Layer 5 of a small transformer language model trained on English Wikipedia (12 layers, counted from 0, width 96). Numbers have three digits each and are written without spaces.
In attention head 2, each number of a token's query is one row of weights dot the token's vector x plus its bias. The head spreads its attention over the tokens so far by the softmax of query dot key.

Query weights of the head. A number n stands for (n - 500) times 0.0017.
q0 (bias -0.092): 591545458312489672457678508528497535389739373534563485577288541605635601581455550335349700452453570380390238415589677512447717366602322396605448622518532631451497400356273479517358480299560376548445372533638304407398455643562369543708517606405532269417536516566651617691683430497493493416
q1 (bias -0.129): 668405486552544644563423495557393519444528413495671516504538710393492469616290558390554441452497455382511505484554573511529459490706448531641506543552480479676673475534481310549452314519536531360396360558550608560449602484498510534548469780551679375437467625372416416459594223596585669498
q2 (bias 0.061): 458444597277679757539507598294546481376603582439348525570542571501323676475565496700409256505630564478527400398618467581534496594460364696546512672624333645510566552530385548433525363317385374653449503569630380510445454491497465400361412551567475695420473544249566538562317271447482614463
q3 (bias -0.205): 455439454747805473715345321677394324552588564478486552681395382344599736545444562491467492374321364317369610615362471495503164656611286563724573482414576401499457395621406387580459688415493490553523604577540334576568532419651388395552513570534668433366556322584497318492492484595607644495
q4 (bias 0.284): 661576431401430637379432402506449494515408746637395612491543493497541250417539497510464594452689677428501409573376433457407497492400569422577531346301531539563292667541355825369645634429327441366539428569528505399361488486365440393557422391397499600532310369432659496726425590680392533392
q5 (bias 0.012): 669496501577370499488584531602648489638538414323402534453412386305377724483446533528600451626418420345338590516420373626387371441524447446422490597689432349599527483416347472729472615436442397412449496506599471379520597765579688476384461608513580529519412588547463453640431469719652443538
q6 (bias 0.179): 407647654259645557628594532420560385496576271536565685431526465575360497396597547657499329492602514592537494486587482435505489501594329520576418511575482509614615322361308630329482622506698601589455494336655323595408623424481500587639528343426509501543656443502440513346467458422250550398
q7 (bias -0.164): 617364449627690458433570455629511555412287756493657300732542519507556481606467544567519667647318417466460496455545603447656355608628457408701628351739768269688504453648726345595323337662535464442531476603584774473633453472790569519505420624451442314368599686445358490521537462761615650566
q8 (bias 0.312): 668382578314412476424597369407469749469511577534462496369378573382370548448336674516573671372592611615366354379557394582432383361592722570471397430523460739477577534245364744580511480517499466343494396425438609494564723526390582395464575382347392572487644558342512616628483505621526582621
q9 (bias 0.234): 548525465479373454500399520398549646392570706694286662434766480525322705478320523631602580576371350459543328604424464504554382664406611622696538633594381387658703457482667424474347314315489471492748577347468660486415529429230462439479524399208464547674350522569414362606530353730508628529
q10 (bias 0.360): 335573267445388381542440456386325391518456540782357393510445484682327560435435589305825430559465618521616616478420577508453624628549621547498311507492720508346493386326421593516538580326385430474509430576400561518460499578326442619466669452525410362591617434488641423565583446480380539543
q11 (bias 0.018): 420664267642560322514550663614438398550504414645496555745475499510529615600447346473436537478400333512528430397565595568584460620654521431437556451397405668581393356296543479499563574652463503524403721447435329440664375610240521645452681535549415519679488442599484424448474543331247430667
q12 (bias -0.050): 331674598490563478390677340343664694613429591247554552521576503671740488487450292656348462680482443669376240462431503425608514526430667547764657540660614491290710352212400322543547467204704365575495570558522200422489454623205533548452326604444294649442450468559352481767532410567353413318
q13 (bias 0.179): 379438522448488414297335525233440609450379290788375574853490677388566401586983640819653413449582362435406502394602538702431417546331416753502399576471424441796566434476615340427494495643652433384384457479533581493396289551699565425755368307358466564408586541393620352440389438783463613410
q14 (bias -0.066): 373611671403415536377498582488720299618705402530388617447627668529481505491428564558694474771701741693449490634517431623369503509385580518621564445353544513555524601501527563378391571620642318438554440343733652497347322423470471581705501356455553408367531536526622480479529587481606425300
q15 (bias -0.310): 575193646659576493482467427700389382574370538488606461463557472396497586579701430481373555307430464571384407357622479541450472558646239512497686524464608341431508266534420429753593564509623753664340321469374632578752705348672425534378414590542472488217412630379565453635475551677582555342
q16 (bias 0.017): 583467407578417358722357569615715541603530636511633603693365405378553522354517646695417543206399319594317528646304612460573560442457424481341336511532592223673505511506459471506361606564753442384641415476660615578393680377637622509553623249520611185528235352540655498764728405476749417614
q17 (bias 0.254): 434466481276398499619447254504630494561507750450358655212745676473589541408333340501490437388733364715566609524433512593284371400318641489378642234517681421549501654455744585465584413694469544515612426464586701319452433315380550645511726353697500791537574365441464363485448278655433549462
q18 (bias 0.165): 580549345621637690752453291578519374353526732417295568547666457839196427401618647388369178619469425537462391457638394504550401414437310589467555761281414698396410598508543320655234764598254326455167466558286502488552456322440644537332675433384247614666571585451452514702595834464475342423
q19 (bias -0.155): 474672629418611718492482501712379439678517493318538468473603524648681564633645471402493576286422455490632424361518587818462547646507374294480526652496535069441670388606286597611558582589526376403487297524413327376594611416443507369459501554579583662531548618540618257508225279274294523440
q20 (bias 0.063): 280400406657316671439755561544283551492566203832492433105517464584509435642445378676438696722433472400542383644478464506364644297345417442482450578533582569552478664404239733594617605353756692515636493371494477241641480611691533667457367474358688488471341485625502474376498548458303339455
q21 (bias -0.219): 426227715758540565529354410512819482570523644455604425605496470317632551609563371613385456541262327497395659515366329469535518602295413570522720382552480399494521624660639594271552508514397482574611446431522647582482527525622624477359403468665542490451573533506393482396636416521616362572
q22 (bias 0.165): 471500755468327519370370699352603453769528412474282449426353468547647576577574493485500481527336698327527576370440437608473481411584434421428523690479628509426532585449335530399438530520701412770357356355482241436438590324171490283447584452781580314709617466102435464317798245527121348344
q23 (bias 0.065): 629538451681351682657425784616597532398429909447538518483626602392384564592765489374657485469569430360281604733606873523508348605764610393416396671502369439317394462648407578665618426507377201466621554441406459709365455507391543647388501490465514390517280482333572497300371250612547567410
q24 (bias -0.074): 462390372300514173471460508583941431534594606649607534492309565461498482521433773560325467580432305553526685649507335466628649515375562457588401452431463748679576379444266411875472422864508416436417420345483128354493397426611474523521676645492336585525612624349363449309559418671652428386
q25 (bias -0.043): 425369498386403571533705467512577364492254547411327498535443482726408661662722553860544420714493630615522402511605568423501656653747533446180494537451232616749439491486450494400331659671584671568697520518411707462863131404428447566310286504419568315623500468519513583547513324492450659432
q26 (bias 0.099): 686506877559837327536380663453661322294480461635326553575504744405541604400652504547379454542481355618365341564447683569437580726631691596486523545549429624481364360252344367449457408310570663625501336385323584458515742662442498452695455404192589569573384558754740466510725527678437495719
q27 (bias 0.004): 448659587352619742497472439620773365443356274604417568510473419612632598524642500546640520292392370446538376502348908453473352426279410441314468416404393460562507575778625462722237411313400515644291341498316413456713599570676306539374560419476332371355627471385512433350698416252617537330
q28 (bias -0.008): 490358424405509541616494414360549525430393817473579422352539535402890362464806527411526546549520436401829502715678400379741638404451450513366677518252390322676675415485585371464657884362571343342567569724515432446522610508371548519357544633571518327354495505640494687421378568436598587407
q29 (bias -0.001): 493700413442488550746017361572737752658582462465382482471701558461580436489623360494592659582369321614673657497475233703426582411654277502253637426608585658460311409387459613586560360514620667509376517349449484543591327419576433634583449614464496321610260716668492745528366317427454391245
q30 (bias -0.027): 162375383770617351362529529660652562459556258654481340608779399556551286627405436387696315318599432556610274545658321271532565408561574129337456587623593510453633691538566315622497408755629617505525280435488669626307491569326598467408579265476506593420352563235532447581510667676398537526
q31 (bias 0.070): 621476712712662537426712508838739519919530612527452484470544472684475775393490471598418580623685466562753564738327436275527586340586600595322419476472436648321546517497565635501416551287552353371283401514461723486453507469563617406599528380615383447404563694544568614502176256718418426775

Each question shows a short text with each token's key, already scaled and adjusted for position as the last token sees it. A number n stands for (n - 500) times 0.0031.

Then comes the last token's vector x. A number n stands for (n - 500) times 0.0056.

0 "r": 530592533533520470386411518508514478544564506404541389332321502203491362323503493481432531676480
1 "en": 475535513540489432407427543492592427469455473365529584422236490211419210449681349470405607592481
2 "a": 507564481513548380479434571504488475490429381336664536485308449242554334502610442461495657483601
3 ")": 486433501489518515404483523583715421501480359353491674469320385142521374305506540354470602479520
4 " A": 424432447461603455467339703509642506607476349392649641552314416218573237402565453399552574524533
5 "E": 615364421468664395544284687472646387614511433388605678490450271250608275352542478451412479454540
6 "D": 652624507394589503635358641445624463578497346442567615516268283170621260506583509409455481471499
7 "T": 562613560373656541648342642567645471557491362431597570483345288143596282495660430425396594456516
x: 507521566374175273747462557419345510449349538534447715347346598562633565767591446446645637467754499391517468636382587526521456490380371638469384590440589521584467436413500625628421433288415387771350676424511416376360763545365563318367849344431536681532399436435556586407514558505558448565
Which two tokens does the last token look at most, in order? 5 "E", 4 " A"

0 "it": 572493463591445373399382632436511499375485512354537589512299425331615320391620514467440659430562
1 "ion": 451501458489492450466462597462546469378504327280537536445356495248594415384624517518418642505573
2 ",": 430531417441557556327462545582617446454474271318485704497340407188556335369610541418457516470511
3 " c": 378467353493595444451288579503648486555488397414513561503314394186587394358614471450525612534444
4 "le": 368338322343675415482280577401646343562476239372547641429400347158614311385686293417421470430527
5 "ar": 542361383563555386430375682574586511581621438485453529459304396191580351401583534361549486492487
6 "ing": 531504339543590533491319548501551552390570418433527644503350417200474331322526462471412444598451
7 " a": 554600514421562550485330640570615504481451408372633636455313466127561288413564567432528513522528
x: 471580454474524255555370421366321438436292519504304417419556679729642529593496393524555496612543430504535412614507490428484416320661447459523472533438537581585470494455388545666402153346223460823534683436579329451396649486533530604502705580548756567613499207374594618365633514583520522848
Which token does the last token look at most? 2 ","

0 "u": 575499488589481418437402620370525511414486442493568502551290420218498371299592529432440606567551
1 "ro": 599504584613540397361334648418594490496500470285486617516373372175461251465669455382475468532474
2 "p": 462474487558544383436340626433544560415575400442571625539366446151572391487639439405539512425511
3 "e": 457521340583633354429346582493583547440459437325594510523410471277447393411725420366541585609590
4 "an": 421503465540513397441308693525563544418594455423481653414316453205538361436710454325524580584642
5 " I": 494499414369576466426330670597709512441512375444678630633332425240552331433687501425500580579599
6 "nd": 574522485424572491502482574398626439528409369419533604471318464090581356369594383405544512506558
7 "o": 611571447490678500532409676512580334499560464450649641551418393210491302373608462493402481442582
x: 417604533497501392519697513317353436545339539496343577394434593468749551557358629677737786274721458475276486647621372492392451335590275605495448615572571634598388518494469510612372365435546270487330640441689447509345737431467491501408560397548658493703484366332380591425729654403601500466
Which token does the last token look at most? 7 "o"

0 " W": 637556472566448406444437624489625431530604310470641610485341488138584399442620548575494527469526
1 "or": 551646425596438486336320587404609312625489396365431560533455330234524223477536520474513540524520
2 "ld": 361625438494524452535336642400396346499450455386536448409242373158490300366641491373454568478506
3 " I": 492481404503525422378348662502719435442469339490642646637312480195557309386704489467464596587534
4 "nd": 476435419499567437504447577373615426515402404465547575437327452091552340370596373377547489511542
5 "o": 512371456548661408503378693486563330498568490479673620548435382240490292361615472479405473461589
6 "or": 548428436363590469496286677546616561530579382364546525516454344222499288494617540374542504468587
7 " Ch": 554624599340596570632384608476625537635477344427604586543356387206675365395625408475458585567543
x: 522400552501436342569583297501396386381273518579487572525499744682648497653727379471487598598510423416730572694430455565464414360638582628547489703342771493479395400338402644650421243389319602612369628473436312564386693339590646402524624485359512558525506316473579699435677649690539426592
Which token does the last token look at most? 0 " W"

0 "–": 572490397561493386383463642497649393526521277312548790467270356197499309359681511380458506525532
1 "4": 566658463452555387370309611535641516543479338454678684484314307229429334345652568356409605661562
2 ",": 434548406402586553345425545610629440489449269361520695475344352229517360362621548420428488480508
3 " ": 397565416418632381497322681578648482449563335405661686391266338179531324346633527434481559542524
4 "7": 361257577393620509473246572650594536577549348406646666447252261288446342312622571333418541577498
5 "–": 430426604353719450504331727601667452518609422337556770536197233284464352375765440311435498592530
6 "5": 693489565613615499560306558605612560590427360365609594491265263274442343333593581354409503647590
7 " |": 528534508587487584436346534665629543534443219396553685448292341143544308292605588357449504458538
x: 591533585444503337417483407337313362430322470465249453401498522602519430555562470701682568579556578417570604511549564453485420439558629736510378551481646513643529609281471613610350207476333422652458792621493510237274818688452595701567621537549597469667473281321577582449628438647445503641
Which token does the last token look at most, and with what share of its attention? 5 "–", with about 60%

0 "9": 661584376487492385420428701540574515517460359407566643449299362296483372354597474351365468559473
1 "6": 551645470439516372406382708555530522500452387426600583488305375257492370342614446289395532556503
2 " m": 430506460575557393457456639468640504564468382340536630410323458157550459478600443402542555489535
3 " |": 452488540440563531329441589624622499522441208387526698464338357149560311303616573359455522442523
4 "\n": 520450447435541501409404569587710477542584283339544733537303334168616272322605592370405580478579
5 "|": 490449554436572525382358678614701513536508240452554654486234303110591323279641565374462585443576
6 " E": 593515548402665503512336681511699445529595346429619688539328371192658323350555459530521514483580
7 "u": 655514546388712494611371648407648410541505380539586624663290411229423236394713439439467640633628
x: 645567526594402477588737387355567289541378501553253722540542659605492467515601485661753615421522503585608708512552476506577441283670465431409482454528543501624306561635633415668489357407533282746209444424761416566503639535546562440511697866439720627474454433464434648561605635616468352701
Which token does the last token look at most, and with what share of its attention? 6 " E", with about 30%

0 " a": 622558514553514440360514654448595432455482340365613696449314455109555303381573587419518517496535
1 "m": 520541478607490429301452618442690365590380411314429686492406313213508349309674520388448596458504
2 " (": 481593423508556441345402674581672474506587283402524708488300376151555303367634533486463519458482
3 "1": 268351622351551444445342608660616466572538386382640659448282293228498371274705517454416502596473
4 "1": 502210677461579440490300606646602476561555395460637651431319252192484362299653501418405504624462
5 ":": 547461547455611535416454541619613549472532326420569647459309321170602374418568424370378520589513
6 "3": 714562638536587537564283574676581575534495325443571669489280301223424351307620493386436566566473
7 "0": 529717550634526571559271546694637612469489357398547729506254278264402347391600498383489489597560
x: 344432446567570365521612260299384423469175489537232489371586522652531458425569456722543648615587497584649465548412525612501238557435531609463377605420589565566465523285383709513575402489215369746377665482656468331294607564306697538553702480489669590629462666554498621431432642722480548609
Which token does the last token look at most, and with what share of its attention? 3 "1", with about 70%

0 " |": 548542429458560479350526608594615474504457234394514698468349371145550329322610591355458529428510
1 " L": 507617433533448375440350599512681452610573353389604577476281404154583398371666488499467604473539
2 "ong": 494639422578544388458286584397534299548485351565577655500250291247681236391593364409430486602547
3 " ": 392585398480658329503286652520667492421566386429650632404295351141545284352624475425443598575483
4 "j": 424436488407648434467339585562561477595529463377538654551344470348485393273638367391502564557580
5 "um": 471443465456660510470373628542659508515505538391591502606336385401558402601525507393534559509533
6 "p": 443532557545590495524334610514480562422558411307593631495361392296542305410625523416439511351522
7 " |": 561520492593514613493277486710637638549429305438586612411282261180509354291601528322420529475548
x: 589531491485452318436480302335215389499276562497314512332547573587604427650529387596676444527617543447577493571456542557457507346492622733452408562523611592519382511333560646559400218428264372559406714730433515249288787552406623555445663481458491505706359283383577575514633487645468412705
Which token does the last token look at most, and with what share of its attention? 0 " |", with about 80%

0 "á": 551506558551425434454438630507611530550449428404693616498377380263541300505505356482395550504419
1 "s": 481487428558481433412438644524574523589556422418481559440402382289655327465565452444408554506473
2 " J": 452503417509534349456299667542604489596601392403676625446381441200550387372590425511531559533524
3 "ar": 349456430498527277489491751520550501573630503499603554517266404238495354451587411425449499457433
4 "ry": 432554418539558484414397578460706496530596463269675606482366352261396332392602396521477513573493
5 " |": 547453582509506581382395545647604517510432234381525689466323357139553323301600573368456519428518
6 " ": 611424609413659548578336635652637540430573350414647665404253355171567321370632507440484593498503
7 "7": 667722613611546599593310512669612565537529345414611672470228295282469366294637545335443581559503
x: 387379468498462346591629304383307541371216503525175594435478534706579445489689404624588526605564510507631415501538473707449395466574470547373420625624605588661398516285466623592466311438167415657242625535559441397469709465322498357641626484491617485535568540572659566443538600779493555741
Which token does the last token look at most? 6 " "

0 "on": 587428549541484413401388586475558488461467347397603553526325405257617188429639537440439453511497
1 "al": 568504438574457441396451645462554542494605422421401559469402494269540408451577494381432559439549
2 " b": 386619406512566385422396611460596486558579340418532561460308385046580373434596490437471547565498
3 "est": 420407398526511491403369554467579490462411251453632643520256397166600321358609458440372568565466
4 " to": 436381466400563567361423639516641442458412371281494632524247331209587363339726518534478486509529
5 " w": 576419420459619444454407590550666529505504298444570612484339490105605344309714561431544574558484
6 "in": 622449544377510490481235627594661349544465440376479635462406301216594261451705392476525578537605
7 " his": 553525617522530493503300620564675424421526410322553729465312423268541352309593487364479553479555
x: 481504526559550288531523442451532533383430436435278367385546509493707556626362434570517551535472619612538467746593606432412494321694538411513285507598636493679413615418347438799448251450240459663421729380680364441316712549478639641630645459509585589641487421415647776330475457586397643700
Which token does the last token look at most, and with what share of its attention? 4 " to", with about 20%

0 " |": 548542429458560479350526608594615474504457234394514698468349371145550329322610591355458529428510
1 " W": 562600428555463311442421645551707472599602326452686571465281409168578355423664500554526570479527
2 "in": 455631360513473415406284660532589306593552509406532633440425304260588248486645400496507571528572
3 " |": 423534593455605498334326582671631551540462286435562628410346286155525319308626550299410546451533
4 " A": 436418445458630421470331708544691529613500392417688613553294382240564261444566433422558574558538
5 "z": 514401393453617398553377611464626500600405417402626694712451288262672244325655477409437593517501
6 "i": 586441523459738457564224561600564427571511416325586593521515302380629289341609390421372591407582
7 "z": 575505549345653538639385620487518619540497454373681625625485304325652264394654496367449579509511
x: 407626452521401502587683391523575474351194537605407570524438625679751527712379408687481397372652583533471392667309381596444458243461430479346487527309610584625365325308370726460586547428388334574444462447611365506263671571477549618487901415528388571567445380471457638503586395698381323344
Which two tokens does the last token look at most, in order? 4 " A", 5 "z"

0 "a": 580495543489449414477403563476559482480435394367591521511286454222577375390590462408490594470528
1 "h": 486554507593477447446405588431557563553450386419561606568342425222607397353545426341450601574499
2 " |": 446537515422565531346470596615607507511438237396511686462338363138551321313606582350452516434520
3 " F": 486429488452557348510321627537667542502547382355666587507245394220613359392594488462510632458511
4 "ut": 360401366444648342539252740382633484484506363421574549568356272342666068335613592365348569442394
5 "u": 488370484367582448517326647440592451519453398473564483555301300257513213313637549381372643567586
6 "re": 591427489469527537476272595541605523465596509416484523489436390232497235322591520321435516471485
7 " B": 591627591427680561612369641501621541548577341412582554503317390108564318437575414465466568511517
x: 572583607571455336659480285433405372434380479672375583467459648641632413709767447412599658508596562452651369582398575442546404470478547578521514603433653513627371553208438685712377292387249469714349606295564420429473738489529595507337644509525659708594551389511456550421538679688534463641
Which two tokens does the last token look at most, in order? 4 "ut", 2 " |"

0 "8": 671555412474531413418391610543569492518403321422576602488296411246454368311636428352412482579499
1 "]": 472534542455566489382489549670649474438511395432524565489309464179490346264515548371534554513558
2 "\n": 453511424503537519395456577504665415503550245295497772512313379153571214334580529346465570464563
3 " ": 358595394409671336488374676544639437520540336415648699421216345190526316312597484373518646525526
4 " ": 350447459352728390495342678557666475499558324390643696417233316217527300304642453388462651522546
5 "-": 432451582398657468415328648571713506545538273316525717521206228227518270286656482353384513507619
6 " W": 591437526391699473482404630560729511560629261440651618502282440137598326407679493539504574497554
7 "om": 569559593495545563581284630466691430587565400392391575567348372317616204490572536463520553462535
x: 426509386288478312359586480412490421501357505533554541343577536770707471545706453540496476433412444419512472679344443711464188478487258614387210599633647330573463631521337485629356400226551290534420493383541352440442735428554610667482694655417678528671445410395387600438424582714499781548
Which token does the last token look at most? 6 " W"

0 " B": 622572485561422387424415595418596448546618308486606595527314500070585380477584470525468539538502
1 "l": 569507461642475390348325557431529366520570336532661618532343430156543369499646419508448501544566
2 "in": 525578443558410385374361644522601314590584523435615501503365352220600354497716332539466473667563
3 "k": 515554518532577398438340596411611558445566377501531599534376357165554306438538407411499504608520
4 "ov": 441528427402528441493327642642492508556449401436603488597398425316468267469679436531512545431489
5 "a": 519507443558595429508432567590586513521442459390641469428312412258600337436581515454461585422555
6 " |": 566521568553481571401379535636609506523431229364513689465325362135557318308600568375457519428519
7 " A": 555566543460622569537331687604670575588530385410685611520268403215575260461549457418543564536518
x: 452476472573453355489441366389335468481266512613354542482573716682587459651717420639506506629684410557718369688432541429464359420473420435520573560456563497568413426374496606740426295322221499744425601418444428292500718356560611523509851592483698484644554297342555621349506550715503535744
Which token does the last token look at most? 6 " |"